Layer 5 of a small transformer language model trained on English Wikipedia (12 layers, counted from 0, width 128).
A neuron adds its activation times its output weights to the MLP's output. To switch it off is to set its activation to zero at one token and run the rest of the model.

Output weights of the MLP neurons that the questions are about. A number n stands for n times 0.0033.
n3: 14 86 21 -43 -28 -58 -58 -110 59 44 59 -56 -17 38 275 -37 42 -128 -207 29 -110 106 -55 -132 -175 -128 -124 48 67 178 -177 57 -267 132 -135 79 130 -242 93 66 3 229 123 -22 103 90 90 -194 68 91 -80 -125 173 15 58 165 31 -96 242 18 58 108 -61 -19 37 -76 137 92 -48 96 -82 -38 -114 -22 -84 -39 15 -68 87 145 -60 143 148 108 54 -243 138 -128 288 17 468 203 207 51 -121 128 -33 -42 -17 28 90 3 139 -71 -51 -112 0 56 -72 -174 35 -90 133 -14 150 -144 7 -36 -78 -82 -183 61 189 32 66 179 -51 53
n6: -117 4 -7 -94 0 -193 34 -175 -17 -73 4 110 -62 -79 -40 -93 68 0 -48 -72 -172 25 -25 125 -221 -34 -149 -65 -67 123 123 188 28 -43 186 -103 -153 103 157 60 171 -39 -78 100 72 23 -158 14 -7 7 60 6 -75 -106 -213 -109 88 36 89 10 52 258 -120 54 12 -97 25 61 91 -171 -144 -39 -118 82 80 3 -66 87 -29 -11 140 15 -228 -77 112 -15 -24 295 91 -75 138 326 -7 66 76 -140 121 -181 29 43 130 -19 52 -41 -117 216 -3 -238 13 74 -177 -188 63 -95 146 -30 -83 41 248 -31 129 -109 -4 255 -100 -115 147 47
n9: -46 -102 83 -10 125 35 -7 35 -118 -4 -45 31 219 47 34 -172 -73 -115 50 -74 46 -85 -90 7 26 -86 53 -3 84 35 -17 93 101 -122 -177 -7 77 63 -14 -74 -282 -27 100 -162 23 -61 -111 119 -121 155 -75 30 -26 191 -102 261 -167 -50 -183 -73 164 -71 -132 -22 -16 117 -105 -72 -120 -7 -29 27 -35 323 54 -238 0 -254 -92 74 -92 -23 100 -10 7 -65 -141 -14 215 -30 202 189 140 -149 40 -151 32 -193 116 0 -13 162 11 327 -3 33 228 146 -103 -33 173 -219 -143 73 140 55 41 53 41 -122 -61 96 -55 94 -157 79 84 69
n45: -146 155 -3 283 122 282 67 77 162 169 178 80 -31 -102 61 -55 8 99 -89 75 95 15 -7 -42 198 -157 -118 10 197 48 -27 35 -186 51 -158 195 203 -36 103 149 -54 161 13 -118 209 -17 -54 4 67 -26 -23 -166 -66 201 -43 167 84 -78 142 136 -40 -14 -16 -63 20 -39 -329 70 64 33 -68 -65 -91 136 -47 -48 -71 -97 -123 119 -218 88 0 -7 7 -12 -88 -83 -94 -98 25 142 89 -68 92 26 -4 257 83 -146 -53 200 -76 -49 -17 -4 201 -107 84 -67 -152 103 -169 217 24 187 27 -57 17 207 58 -53 91 -142 213 16 -51 129
n69: -47 162 13 69 22 77 -23 -39 -30 192 -93 -74 64 -188 57 -17 58 -6 30 -73 -9 101 -92 -59 -28 -300 -158 -91 -100 104 -60 -109 41 -173 187 -255 28 -153 242 -179 -3 -101 -47 -47 -69 -70 -48 33 147 125 0 -137 -214 -14 -20 -181 25 -44 136 -23 192 144 -36 202 -23 7 68 -124 -164 -85 118 79 29 51 -118 120 -94 72 153 244 111 21 16 87 71 282 -118 -44 23 82 30 228 -101 181 -207 24 -127 -88 56 -25 120 100 253 30 123 -45 6 -55 85 69 -96 -34 106 -78 -66 97 55 53 -153 -39 30 28 82 -52 -36 -93 35 -33
n71: -87 158 118 -91 83 -43 -36 111 81 -37 236 -152 -178 -29 156 -155 15 -133 20 10 240 17 14 154 42 -29 -3 -25 47 152 -125 15 105 54 105 -120 -63 73 -36 61 91 88 -217 -133 -101 -41 -162 -99 114 -153 -86 25 -141 64 -23 22 -54 19 7 150 -157 -67 -51 -10 287 -171 -58 -91 57 78 -157 -25 -140 -72 -145 144 -70 -44 -21 -44 133 82 94 77 -158 76 -79 17 16 -73 77 -249 -52 90 22 170 50 -19 6 -29 132 -6 158 118 19 -31 160 -223 157 -20 121 -189 58 -46 85 -3 -83 -155 75 43 -299 28 -222 217 72 27 38 -85
n79: 31 64 0 -125 256 70 -97 23 28 -118 -90 15 155 -22 -75 -48 36 -15 23 54 -183 -28 190 214 -167 -68 -105 404 78 202 95 158 -111 -164 -160 32 15 -62 -39 46 -69 22 -29 237 184 85 -41 50 65 81 -100 -22 209 50 8 -97 84 -30 -100 42 103 309 -94 106 18 -98 76 182 -59 -83 247 122 61 116 35 87 -82 -40 -118 -4 25 141 -170 -45 83 17 -62 12 -8 -18 222 -290 186 -207 0 69 -148 -64 -4 -140 212 -11 24 -31 -132 -8 -68 -20 60 351 -29 -88 56 -168 -22 -15 -7 77 19 211 -126 188 -311 -322 -63 160 114 4
n97: 49 -32 -10 -123 -260 112 -14 85 -145 4 -73 -85 -20 10 89 7 -76 -27 45 -17 219 -316 -195 -168 -125 10 -53 -39 -181 19 -26 -148 125 167 -24 69 30 63 -42 -92 193 43 -56 -17 -159 -123 20 -243 -24 -51 -35 -10 239 19 38 273 -73 10 34 -31 20 127 -93 175 -206 -126 161 -160 -92 135 -60 30 -167 -22 -28 151 -21 -82 -120 193 6 -142 136 182 10 -26 -120 155 -21 119 -150 -57 -76 3 97 134 -206 -82 72 136 32 -245 88 -196 158 151 -84 -184 51 -90 127 -47 -24 -72 53 -102 101 0 -98 103 -81 -104 -116 -77 73 -38 -7 -137
n137: -63 170 -113 -51 -114 -317 33 124 -49 -87 65 184 -78 89 40 -119 129 -213 11 0 -69 -109 27 216 168 69 -180 101 46 207 -35 115 126 75 220 89 39 -59 -15 -61 -147 -35 232 -56 -230 -11 32 -85 -249 -82 216 90 58 -123 108 -81 254 -96 8 186 162 200 170 74 -68 -37 38 80 -85 91 -17 -100 44 0 102 84 78 -7 285 -95 90 171 -62 -86 -31 69 40 105 187 -81 -34 -37 128 -56 28 105 -273 145 -98 -255 48 -108 72 194 -183 12 145 -65 41 -128 52 135 22 -44 0 -40 143 22 40 -221 151 66 21 -86 -64 -124 67 124
n171: 50 -88 -114 121 63 27 -104 -129 -223 -242 -27 -109 -225 70 115 -24 22 -229 -8 35 -121 181 -110 4 -101 -200 245 -25 -163 -114 -36 0 174 -178 -167 -76 -124 116 -31 -91 109 193 -233 27 -275 -187 22 23 110 -8 -92 -7 -72 -86 -100 21 -7 -286 -104 121 73 256 -3 -174 302 -50 -48 132 47 47 172 -22 80 139 -55 7 105 112 -85 -77 132 -136 -53 104 22 -4 -185 -230 -68 40 -163 279 -20 -217 -184 12 209 53 -14 -51 178 14 94 68 -168 52 -14 -68 102 -113 -29 0 138 30 -91 -38 -56 100 11 -19 -230 61 189 119 -157 -257 -11 4
n212: 68 -144 140 154 -208 30 75 -140 15 -84 -240 142 143 7 -88 171 -13 -280 102 26 -28 -8 130 66 12 70 147 -268 16 -44 -7 -242 -173 7 70 70 114 195 -45 34 70 53 106 113 121 11 323 -142 103 -43 204 -21 125 -76 -135 139 146 -43 194 92 -96 -72 -27 -31 4 128 31 70 -21 -34 -34 -172 -40 143 -4 -152 105 -28 75 12 -122 4 37 -44 -202 362 193 -15 -107 -214 -113 -61 176 60 169 39 41 -11 -46 -46 -87 4 -133 -66 121 124 87 -15 -27 -29 -60 97 25 7 -266 186 105 15 -106 4 -186 109 25 75 0 266 274 -44
n216: 100 131 23 4 209 -81 -84 -105 -78 89 -98 75 -139 324 234 -44 -49 33 50 131 -89 148 -12 295 -323 0 19 130 -57 227 98 -14 200 -33 34 -107 273 -234 114 112 -18 -83 7 73 87 -62 -62 57 83 -16 -187 -57 155 110 23 54 -73 44 66 -188 -185 66 113 -40 192 -8 169 124 120 98 262 -18 15 36 -47 76 -77 -144 -121 -213 182 -193 0 -152 96 37 78 205 -57 62 119 19 8 177 -103 12 50 -150 -104 183 298 177 140 -30 -15 127 39 -151 -21 102 -275 -71 0 -102 62 67 -115 -88 7 49 -132 -64 -73 263 3 76 -135 8
n256: 172 201 -106 -128 -75 -153 -149 7 129 26 135 -188 178 86 -44 -85 -60 160 -41 -30 -38 93 -156 -11 275 -106 56 -119 43 -47 21 -277 160 -54 -15 -213 304 -37 134 58 21 11 42 -60 -88 28 -4 108 99 136 86 -132 74 79 208 -110 -78 103 113 -55 -78 79 57 66 -76 -71 42 -200 -106 83 173 -32 -44 161 -242 114 -71 140 -90 54 -31 -112 266 -18 -160 198 89 196 55 11 -109 -233 113 -195 -46 -190 -7 -102 3 121 -245 214 -23 224 -109 -119 141 127 -105 -35 207 35 -101 26 81 73 115 -96 69 100 189 77 -191 12 10 7 60 -91
n269: -3 -3 -40 86 -23 95 -27 -3 65 -3 161 161 183 -104 47 171 -125 -16 -173 37 218 98 -72 60 -121 116 48 -98 3 -30 76 21 0 -42 -140 -49 10 -229 -84 -71 67 -16 -13 27 83 39 55 -64 -76 25 -62 76 98 -183 -71 11 61 51 -331 -106 54 181 -160 -78 -107 -112 -73 82 26 278 80 61 132 -76 -79 -176 20 -92 -113 217 38 -217 23 153 138 -165 -96 95 53 96 74 -147 -243 68 16 -18 -78 53 244 -196 -187 9 31 -113 -38 -76 -3 129 -49 -38 166 87 -95 46 -32 52 -137 47 276 90 -123 -60 83 -142 -46 224 10 26
n278: -107 399 98 109 64 63 255 -33 248 -124 -9 29 53 92 -154 31 -197 -120 -59 159 92 -35 34 84 113 -156 -60 129 78 -7 63 29 125 60 -212 107 -49 -78 15 27 -111 84 73 44 -84 -95 39 55 -47 19 -174 -35 -8 -91 0 -24 35 -32 56 80 -25 96 -53 -252 130 0 -186 174 -305 -113 -101 -64 -15 114 97 -17 -178 -31 -31 119 -100 135 -202 68 83 181 -75 15 -95 141 22 9 15 -126 -74 -250 -45 -47 -142 229 -24 52 -86 47 -38 34 -48 57 -37 -92 -67 -122 115 131 217 22 371 302 245 -194 -120 83 78 -41 77 70 119 116
n279: 33 82 -114 -20 121 -10 -103 241 -175 81 224 123 -187 -76 160 10 96 67 -163 256 9 -35 163 209 3 120 -134 31 -18 95 163 103 -10 35 3 14 -139 -182 -36 -39 -122 -151 60 70 63 -92 -16 -23 -167 0 28 -140 -203 -219 129 61 -88 70 -165 124 19 -3 119 73 -94 33 -303 -29 6 -196 -6 6 -78 178 151 30 157 -115 -49 -48 200 -135 -84 35 -22 -158 -38 7 -26 -70 10 95 66 -47 -19 124 107 23 -16 -146 -178 -34 -54 213 -110 133 74 31 -54 -26 39 -86 -61 -42 157 39 19 125 197 -10 -20 105 -15 11 51 164 22 46

Each question names a token from some text and the token that comes next. It shows the activations a of the neurons there, in the order above. A number n stands for n times 0.023.

Then comes g, the gradient of the next token's log-probability with respect to the MLP's output, scaled to length 1. A neuron's effect is roughly proportional to its activation times (output weights . g). A number n stands for n times 0.00067.

" ", then "("
a: -1 70 4 -19 227 6 87 -6 2 -6 1 -3 8 -14 37 8
g: 99 -102 101 -42 56 -49 -214 90 156 -148 -79 -255 180 -98 -13 -18 56 -118 87 -52 -24 -96 286 57 -342 131 147 137 25 -131 -129 -130 -227 -49 -13 18 -115 -2 -6 -77 18 -159 -91 -14 -217 -359 -32 147 -185 -279 -65 6 -226 -111 315 -167 -14 152 -30 -67 -26 292 61 174 58 83 44 32 -218 98 -76 -74 -60 166 105 -252 -44 -43 25 100 -77 4 -52 -104 -156 -261 -142 26 135 -1 36 16 -120 -164 -20 147 -67 8 245 1 -66 0 -67 278 -29 -67 81 65 10 77 67 -59 56 -135 101 -39 13 145 52 -112 -133 -333 -14 -69 -205 70 135 -17
Which neuron, switched off, lowers the next token's probability most? n79

"o ", then "and "
a: 11 1 0 20 144 1 13 20 12 -4 -1 4 -1 8 -5 9
g: -143 119 163 -97 122 -258 -139 -11 26 117 37 43 111 -76 60 -195 88 -139 7 -119 -123 -100 411 75 -8 80 -8 126 -335 136 -36 304 -206 -53 -97 35 91 86 193 -50 -162 -231 -367 -153 143 -1 -124 -50 124 85 -127 98 -97 -41 -73 -291 96 80 -26 -2 104 37 116 72 63 -48 276 5 -122 -35 12 72 87 193 46 -123 -121 -173 142 -19 -58 55 -180 126 -36 33 37 -13 101 -145 109 133 -58 -217 -10 -207 107 82 -102 139 159 -187 36 101 -15 153 -213 132 144 -44 7 -150 203 -16 35 -21 18 -143 -15 90 -32 22 258 74 -190 -124 -122 0
Which neuron, switched off, lowers the next token's probability most? n69

"K", then "of"
a: -20 26 -6 -20 -10 0 -3 1 8 5 6 -12 -83 1 5 -2
g: -25 20 39 -73 -21 -130 21 -90 70 124 -74 54 12 -37 -90 138 -21 -173 -20 57 -288 -50 289 93 73 249 -327 -34 -137 -142 -43 -64 -163 -111 95 -57 60 -93 50 167 61 144 259 85 -90 373 27 157 25 133 -150 -101 153 -37 71 82 -112 157 -13 -335 -153 173 8 89 -8 141 60 -206 -36 19 43 -152 76 -203 -68 -30 116 -150 -38 10 126 -112 -73 -8 -71 180 59 208 74 50 -56 80 -99 -53 -5 -46 34 -90 69 -46 80 -286 -84 148 34 137 -101 315 145 170 142 264 129 -9 -154 -21 54 -88 -23 66 -42 -196 -140 183 305 -19 59 -243
Which neuron, switched off, raises the next token's probability most? n256

"S", then "av"
a: 2 -2 -1 -4 5 1 5 22 -161 -3 -4 -1 -64 -3 3 -5
g: -318 -130 -84 -65 204 -44 160 53 -64 325 -180 -339 -43 -21 -113 10 -142 -357 -2 -80 52 -251 -62 19 99 154 -56 -44 -10 -134 162 -70 169 172 -138 168 163 131 -148 -19 -59 212 176 -188 -58 -9 -38 -73 94 -271 -262 -6 -81 -147 44 92 55 -250 -22 79 -57 -96 123 -109 214 -136 26 -12 -26 14 33 0 198 -27 247 -6 22 -18 -116 -124 6 -132 -61 -24 182 -3 21 8 43 -108 0 -30 -125 -99 -43 -149 220 182 243 -20 -27 2 39 83 373 15 -86 -220 12 -131 -19 -130 -208 7 52 -73 73 -32 -6 51 -50 38 -199 50 -18 197 31 -39
Which two neurons, each switched off alone, lower its probability most, in order? n137, n256

"e", then "i"
a: 15 39 31 1 0 78 -21 -15 -13 -26 0 30 -9 1 5 -1
g: 120 161 -10 1 291 -17 -150 113 44 -50 26 -213 29 -113 -53 -54 55 -180 159 -238 41 183 -90 124 -142 -46 151 222 -228 305 -105 -70 -201 -42 -90 94 -38 33 -38 -54 -159 27 102 -78 -82 -129 -47 113 -142 15 94 -96 0 -14 -168 -99 85 437 146 -14 -8 119 313 98 -88 153 -130 138 -50 133 -232 -129 168 166 -8 160 -138 26 -49 235 -80 -90 -133 46 -54 -51 -186 -113 182 109 239 14 81 -208 -16 15 175 40 109 121 12 -127 159 75 123 -137 105 -65 -68 -135 69 244 164 101 65 -37 -13 216 -221 64 100 106 94 55 -44 48 37 -147
Which two neurons, each switched off alone, lower its probability most, in order? n9, n3

"an", then "ar"
a: -5 -16 0 -19 -5 -45 -11 3 -2 0 -8 -3 -9 -16 5 1
g: 113 81 -182 165 78 61 98 79 54 27 -183 -39 138 10 56 116 -5 -109 260 65 -51 93 -154 -4 152 283 236 44 -58 -28 2 -88 244 -135 164 -1 227 -33 109 56 128 -156 -63 -111 -79 148 -123 -46 -71 -124 177 -252 -185 147 148 -63 108 -39 115 -83 160 -65 -66 -14 -142 102 167 172 -226 -77 -237 -79 39 224 12 -9 -120 -197 0 -35 17 -111 -95 -13 -108 204 -68 -14 -248 9 -327 80 262 -8 -85 24 61 -53 -181 -99 -46 66 -23 -51 -50 177 -109 -86 -229 127 -12 -48 -238 168 -120 -127 -104 -66 -297 247 86 -108 -35 66 -40 280 -13 -71
Which neuron, switched off, lowers the next token's probability most? n71

"s", then "==="
a: 39 -3 16 -3 13 16 3 -5 -37 -4 4 -17 -7 -10 6 -8
g: -36 126 29 -186 139 -100 -186 254 -180 -127 43 -223 -59 261 -44 -231 -71 193 91 85 151 -150 111 -80 -29 243 -112 149 18 128 108 155 -114 -47 -1 -94 -164 -127 62 -18 168 -70 -52 -55 -37 -98 -21 148 -22 -221 -23 90 17 196 -198 145 -38 206 233 121 -124 220 50 15 -71 83 105 93 -35 -18 -44 -60 -88 18 -10 82 -28 -92 -97 -16 88 188 -259 100 75 -133 77 51 298 -150 221 91 -42 44 -134 -121 -197 -237 -125 -7 -82 -126 63 -175 155 -89 -98 154 251 141 -146 -22 135 -12 38 -46 -52 82 18 12 -188 -280 -337 90 125 112 -44 -86
Which neuron, switched off, raises the next token's probability most? n216

".", then "3"
a: 7 4 13 -6 81 17 -5 0 -29 -2 -46 -30 11 0 3 -29
g: -182 130 54 -15 -69 -170 258 106 174 11 -19 29 -192 -165 -33 260 22 67 102 254 36 -41 -36 153 -70 -10 72 -98 206 228 99 -137 -5 -186 -18 -158 -188 -56 -43 -74 6 269 -54 -190 -53 -38 -47 226 172 -27 243 45 -89 194 -94 59 165 132 -72 140 78 -137 -105 156 -230 81 -26 118 -310 -44 -69 212 -77 -102 -55 -94 -71 -114 15 -165 14 106 -35 26 243 -19 -129 7 189 -104 -343 150 -100 -36 147 44 78 184 24 -37 156 -74 21 27 119 -99 124 80 -189 65 167 221 -21 -332 -112 -87 6 -241 31 63 -120 51 -40 -69 -48 65 -148 -82
Which two neurons, each switched off alone, lower its probability most, in order? n69, n216

"a", then "ut"
a: 4 -27 -11 -9 4 -1 -1 -58 13 0 0 14 0 -33 26 6
g: -213 78 160 163 119 141 64 118 -123 -100 -134 -5 430 32 228 151 29 -164 112 -21 251 98 57 7 -38 119 -163 -81 -5 134 7 -31 232 -70 305 -95 -17 -23 144 -151 20 22 -57 105 114 132 166 -50 13 -41 122 -211 -275 -17 -121 47 -92 96 91 -65 -89 28 200 139 20 124 29 56 186 -43 -14 25 -36 -221 -191 103 21 -87 -37 -186 105 116 -147 -146 -96 151 -122 -23 -122 -57 2 -12 36 10 -75 98 216 -104 -248 -89 -153 -29 -204 -228 -213 -226 -27 207 -307 15 -29 61 118 242 -129 164 -81 -68 28 43 88 65 -173 119 46 71 160 9
Which neuron, switched off, lowers the next token's probability most? n97

"ul", then " "
a: 5 -1 -16 269 10 27 -11 1 26 -60 -11 -53 5 15 -1 -11
g: 76 7 -116 -94 -12 186 238 -54 -6 262 90 22 -61 143 -119 175 -13 41 62 235 32 98 -68 141 -9 -119 -64 173 -147 213 -207 -120 -217 -105 -280 130 -165 -214 -110 47 7 119 -76 -57 -60 -35 73 63 -208 -2 -25 37 327 -45 54 -67 -105 98 85 -259 193 59 108 31 -82 -93 244 236 137 63 84 150 -39 -77 3 269 60 18 66 -164 160 -56 348 -26 -142 17 356 95 20 -68 89 90 111 76 -101 -6 84 -40 -67 162 -34 88 -140 93 42 170 -49 1 -95 110 -104 -166 179 3 -136 247 -6 62 131 -57 -32 -131 -202 197 88 -176 75 38
Which neuron, switched off, raises the next token's probability most? n45

"g", then ". "
a: 16 27 -14 6 0 -1 9 164 0 -9 128 -10 86 -11 0 4
g: -1 82 -98 103 123 205 -187 28 6 -29 44 107 -21 -135 -87 189 373 -293 146 267 98 -20 148 83 -49 6 -151 -21 82 49 -87 -110 -207 -7 -231 -61 -8 84 366 -9 202 -100 13 -35 -63 -50 167 -46 75 -70 2 0 -261 -31 -95 7 -244 -3 -134 56 30 100 -44 114 63 38 88 75 15 -153 205 351 56 121 -159 199 -349 -179 -17 -54 118 110 -4 62 -58 -117 -133 149 35 -108 70 -130 -15 -310 27 -58 83 17 -18 -124 148 -108 -90 -143 116 157 -7 114 -12 5 -260 144 85 100 -79 118 113 -117 107 109 -132 -2 -168 -136 61 26 102 -191
Which neuron, switched off, lowers the next token's probability most? n212

"5", then "'"
a: -3 -1 -2 -6 36 -1 11 -3 10 -12 1 26 6 -17 19 -77
g: 308 -156 -131 -20 -196 41 -55 221 -173 110 42 -322 116 -125 -39 -19 46 138 79 -131 3 122 -61 -282 174 36 -277 119 -148 284 38 117 79 134 -112 -41 229 135 -6 116 -190 -116 -20 -2 -161 -234 -13 -251 -9 40 -39 7 -24 -107 165 -72 38 61 -85 59 153 -89 4 88 117 -186 200 10 7 54 71 -165 -91 92 9 -4 39 166 13 206 -114 -9 38 -115 -86 -163 -267 15 46 82 -21 -104 -11 -160 -430 -2 -225 34 292 86 155 89 86 147 -206 105 -85 -150 -176 33 -107 -45 83 187 -29 -33 148 19 -88 -30 46 57 -115 -77 57 9 -26 74
Which neuron, switched off, lowers the next token's probability most? n69

"0", then "0 "
a: 9 -1 0 0 118 -3 5 -3 19 -1 -7 7 11 -6 40 -92
g: -183 162 44 -151 124 -242 72 93 -202 91 58 23 -25 252 168 122 -147 220 -31 106 56 -118 120 185 13 -114 22 -94 -73 49 113 -108 77 109 98 164 -112 -83 -115 21 52 0 186 -55 19 236 124 175 97 65 -152 122 21 -193 23 62 -193 -164 -12 -151 99 -152 140 -64 115 10 -387 -137 -245 -26 69 71 -91 -180 -74 279 -217 50 -68 32 40 28 -51 -72 -46 33 267 187 126 267 -252 -15 -21 146 205 -70 -102 54 -71 -18 24 -202 -75 -234 -5 -40 -50 -101 23 43 -76 131 -84 232 151 178 -30 -142 95 13 83 -18 95 -169 164 -175 -74 -206
Which neuron, switched off, lowers the next token's probability most? n278

"t", then "e "
a: 20 -8 -35 7 12 2 -1 -32 4 -2 168 -2 16 -10 -17 8
g: -184 -79 -44 -241 62 24 44 -83 25 -237 -157 -17 189 -34 114 62 2 -33 -174 67 -45 105 -72 118 56 -134 45 -343 190 -96 -93 -69 37 90 95 34 -72 93 245 325 197 53 185 248 50 -112 -126 -185 9 36 25 231 -12 -68 85 -209 24 -233 111 -117 27 -126 31 -147 18 -414 -88 20 105 78 -242 125 -137 -154 -35 -19 139 33 -80 294 65 48 289 87 -136 3 4 105 -5 -47 -25 -8 -33 174 22 139 -83 -123 -9 145 -3 -186 176 -44 -157 24 207 -202 -210 6 -15 145 68 81 115 -217 31 71 73 34 -32 119 139 31 164 -152 -121 14
Which neuron, switched off, lowers the next token's probability most? n212

"i", then "at "
a: -9 0 4 -4 1 21 34 16 -115 -12 3 9 -13 -18 9 -6
g: -206 -174 108 -42 -181 -31 365 -62 73 57 -200 -50 163 87 37 -63 -259 158 -54 -22 -197 58 48 333 113 12 109 114 54 5 -189 -77 154 -208 93 -50 124 -89 -64 -43 171 -154 -38 -180 53 30 11 194 213 97 -283 13 -180 19 114 -29 63 11 -16 -56 183 -57 -7 -96 -33 -107 93 182 75 -54 105 -107 -200 -85 -14 -5 -64 4 7 41 75 212 -60 145 28 -96 -176 105 38 -26 74 95 146 -195 -15 -19 19 -99 159 -66 -195 144 -15 -167 -35 59 -198 -239 -63 -139 25 352 -8 -28 188 151 -72 -202 -184 186 -104 -56 304 -226 -96 87 28 -98
Which neuron, switched off, lowers the next token's probability most? n137

"; ", then "the "
a: 236 19 -7 -11 17 -14 -1 3 3 0 -11 2 1 -117 6 0
g: 63 23 -47 102 -18 16 157 198 103 103 152 219 90 83 28 -63 124 -158 -313 -4 11 -166 -23 86 62 -211 -34 166 -89 160 -32 -40 -106 205 -71 86 21 115 -12 -204 198 49 -108 74 -266 110 -54 -125 157 10 139 -256 69 -12 -7 -271 -123 170 205 165 111 109 277 -97 100 42 -44 -130 -130 -101 66 -113 -143 13 -169 -41 -184 -235 130 -27 -69 27 -32 109 149 -200 210 121 -28 28 -17 -63 -32 -68 -31 139 176 -45 -79 217 98 -290 -29 -253 73 232 132 110 -78 -111 1 155 -68 135 44 92 -152 83 -4 -351 -4 73 4 -101 109 151 -65 189
Which neuron, switched off, lowers the next token's probability most? n3

"ay ", then "of "
a: -10 -12 -23 -11 14 -28 -4 10 -12 -6 1 -4 30 -37 -4 40
g: 122 35 131 -109 83 -151 -127 73 -15 -238 -176 -118 130 -57 106 -34 6 -337 18 -126 -77 -44 -104 23 98 -211 27 -176 -101 63 49 -246 -32 31 114 -76 -170 -96 -250 136 -28 -198 49 208 -90 79 83 -41 171 8 79 -32 -28 -38 193 -371 -275 321 44 -55 -79 22 -205 245 -19 -189 -45 1 133 -118 -181 90 -239 178 -60 56 101 115 -55 28 44 114 -114 293 -82 -8 194 -21 -146 -127 -284 -148 142 -93 153 -29 36 120 -9 -6 166 -47 -124 14 -7 -146 -42 -155 67 92 -54 45 18 -22 -218 314 1 91 55 -59 -70 50 3 -36 -108 -118 88 123
Which two neurons, each switched off alone, lower its probability most, in order? n269, n256

"M", then "un"
a: -2 14 -17 25 -3 -18 7 -6 8 -15 12 -4 0 2 10 -9
g: 33 252 243 74 127 -34 94 -67 74 -169 165 5 78 -102 -160 213 -94 73 128 13 -140 -112 -37 -147 -26 -47 -123 -207 77 65 -47 -102 -132 -74 -101 -27 -162 123 4 -56 247 -270 85 -128 -209 -92 46 45 -154 98 3 162 -247 41 -254 -153 38 -56 -70 173 -127 -88 -113 -210 -171 -219 31 -45 -84 4 39 43 188 81 83 189 209 50 87 -147 134 -21 -25 84 -133 -12 -105 392 -125 -86 36 -152 -31 -164 -47 107 229 -113 -73 75 63 -142 101 146 148 94 -69 -130 77 -248 119 42 -67 -131 -46 -158 34 183 -50 -111 49 -234 51 30 -135 -289 -223 23
Which neuron, switched off, raises the next token's probability most? n45

"O", then "n "
a: 7 -14 20 0 12 6 -3 40 9 9 104 -71 -23 -6 2 -23
g: 178 11 33 -71 -190 4 13 -46 93 -218 309 6 -108 -144 158 -186 -69 15 51 124 125 -58 54 -145 109 6 104 -112 -209 147 -102 -109 -30 17 -183 -30 -207 98 135 128 37 -93 129 7 -101 -156 158 209 46 -49 7 157 -239 -313 -35 78 -29 101 -212 80 167 -75 88 20 147 189 294 -81 109 -162 -115 20 -194 -52 139 -116 -150 -53 29 -60 27 -179 162 73 -79 -100 -342 33 -65 -125 36 -94 -140 -73 -56 -74 332 127 202 -21 -40 -5 162 161 72 157 91 -224 49 100 -15 -2 101 268 85 -177 -1 -179 31 -186 158 -6 -35 -31 126 25 -150 162
Which neuron, switched off, lowers the next token's probability most? n216

"are ", then "com"
a: -3 1 6 4 81 136 -7 5 -2 1 0 -16 7 -258 -2 -10
g: 15 0 52 3 -222 -95 170 -139 -125 150 20 -46 36 79 141 84 -190 246 110 -41 -131 31 -71 161 155 9 -156 -163 191 -392 -97 9 -97 120 123 -2 200 -104 -175 103 241 -160 -25 19 -33 113 -73 -35 -345 21 6 -106 78 -25 -36 44 41 -96 139 70 -80 -142 -84 10 -96 254 69 107 160 157 -28 47 86 -40 -127 -78 151 175 -17 -87 165 5 105 -47 -18 284 -68 -98 11 -90 -41 -27 241 6 145 331 0 -163 77 33 161 -162 -166 155 -138 -38 155 -20 -112 -196 -186 8 -45 68 -30 241 124 189 64 51 -88 -85 224 172 167 -172 -117 -186
Which neuron, switched off, lowers the next token's probability most? n269

"O", then "r"
a: 5 -14 18 0 15 10 -8 96 11 8 98 -23 -30 -5 -1 -21
g: -170 40 -88 -18 83 -99 -150 155 54 179 -198 94 160 131 -103 243 168 -43 -77 -63 -27 -54 -213 145 -85 23 11 66 150 -116 -72 93 59 -51 255 16 87 -46 -232 -97 145 74 -88 -91 -178 300 -199 -189 25 -76 170 -33 120 -1 59 -60 -62 118 156 -134 -137 14 -93 -79 -40 -91 -233 245 -153 106 -113 63 172 161 -60 18 30 82 -103 53 -31 148 -135 82 187 330 376 -81 178 108 -12 28 248 50 -3 53 -213 -212 -82 45 -34 -23 -102 -116 82 -66 -10 271 -79 -189 50 -220 -158 -112 -44 -12 34 1 -220 -134 38 149 24 -16 -89 23 271 29
Which neuron, switched off, lowers the next token's probability most? n212

"t ", then "that "
a: 28 -3 -2 -2 0 6 -4 -12 4 -8 14 4 8 -200 -8 20
g: -55 -271 137 205 173 -34 -110 205 -12 28 -54 142 -49 4 394 -151 13 -120 54 113 -40 -48 30 62 -134 7 -72 -10 -10 82 19 -125 103 -77 144 100 -82 -32 114 -57 -136 -274 -92 -50 61 101 0 -185 -56 -7 145 -126 260 75 8 30 -86 -16 -62 -178 -117 47 19 2 23 79 -231 50 -28 -112 -202 13 -302 183 -391 -81 59 114 35 241 83 -162 114 -179 72 40 228 -76 -50 -92 110 166 -197 208 -25 54 -24 190 24 191 68 -99 178 27 -35 1 157 -79 109 96 107 39 -161 -226 -156 -278 58 25 138 161 -229 97 -149 75 106 118 78 161
Which neuron, switched off, raises the next token's probability most? n269

"ic", then "ted "
a: 1 2 5 -21 15 8 -14 3 -80 20 -3 23 -8 -2 1 3
g: -165 125 -325 -55 27 173 42 -230 -138 -19 60 30 -98 -177 10 152 -142 -61 -75 -117 -185 162 20 160 -192 -37 -123 -211 -47 -26 -467 141 -14 297 -171 -105 6 -136 -150 187 196 54 190 -107 -22 -40 -91 82 43 -84 -48 -23 225 -106 -154 16 -69 -89 -207 -109 -45 -87 178 4 -49 -19 175 -139 -39 86 265 90 40 47 29 -136 9 -157 75 82 220 -18 51 -150 -165 91 -131 -117 -41 -177 -137 18 -22 42 -43 -68 80 -82 -26 -160 -73 -14 -139 -141 127 -33 -89 -80 41 -71 23 120 -42 -78 56 -330 -83 81 -96 -91 -304 116 1 -160 114 -57 236 156
Which neuron, switched off, lowers the next token's probability most? n171

"r", then "oun"
a: -10 15 -2 -5 5 -2 2 -31 4 -1 -2 2 -50 -10 32 7
g: 54 -85 208 57 222 -136 83 -333 183 244 6 143 36 -17 -97 -2 27 202 -45 -53 -104 -68 115 -119 -46 194 -82 -250 -52 -7 14 90 -224 -36 14 -94 -276 -25 -151 -184 -167 -121 -200 -37 15 -280 -92 -180 -106 -237 -288 -32 114 191 181 183 10 139 -168 -227 25 110 -85 -8 68 19 -237 -247 165 -80 -162 -119 105 3 107 -315 7 -85 -35 7 -61 73 -13 60 -103 209 -102 52 -33 73 -61 149 -44 44 -151 -16 -4 -20 -133 227 -102 72 71 25 -74 -162 -90 169 212 105 -45 108 24 -66 -41 210 -106 -127 31 -125 -47 210 70 107 -79 45 -9 92
Which neuron, switched off, lowers the next token's probability most? n256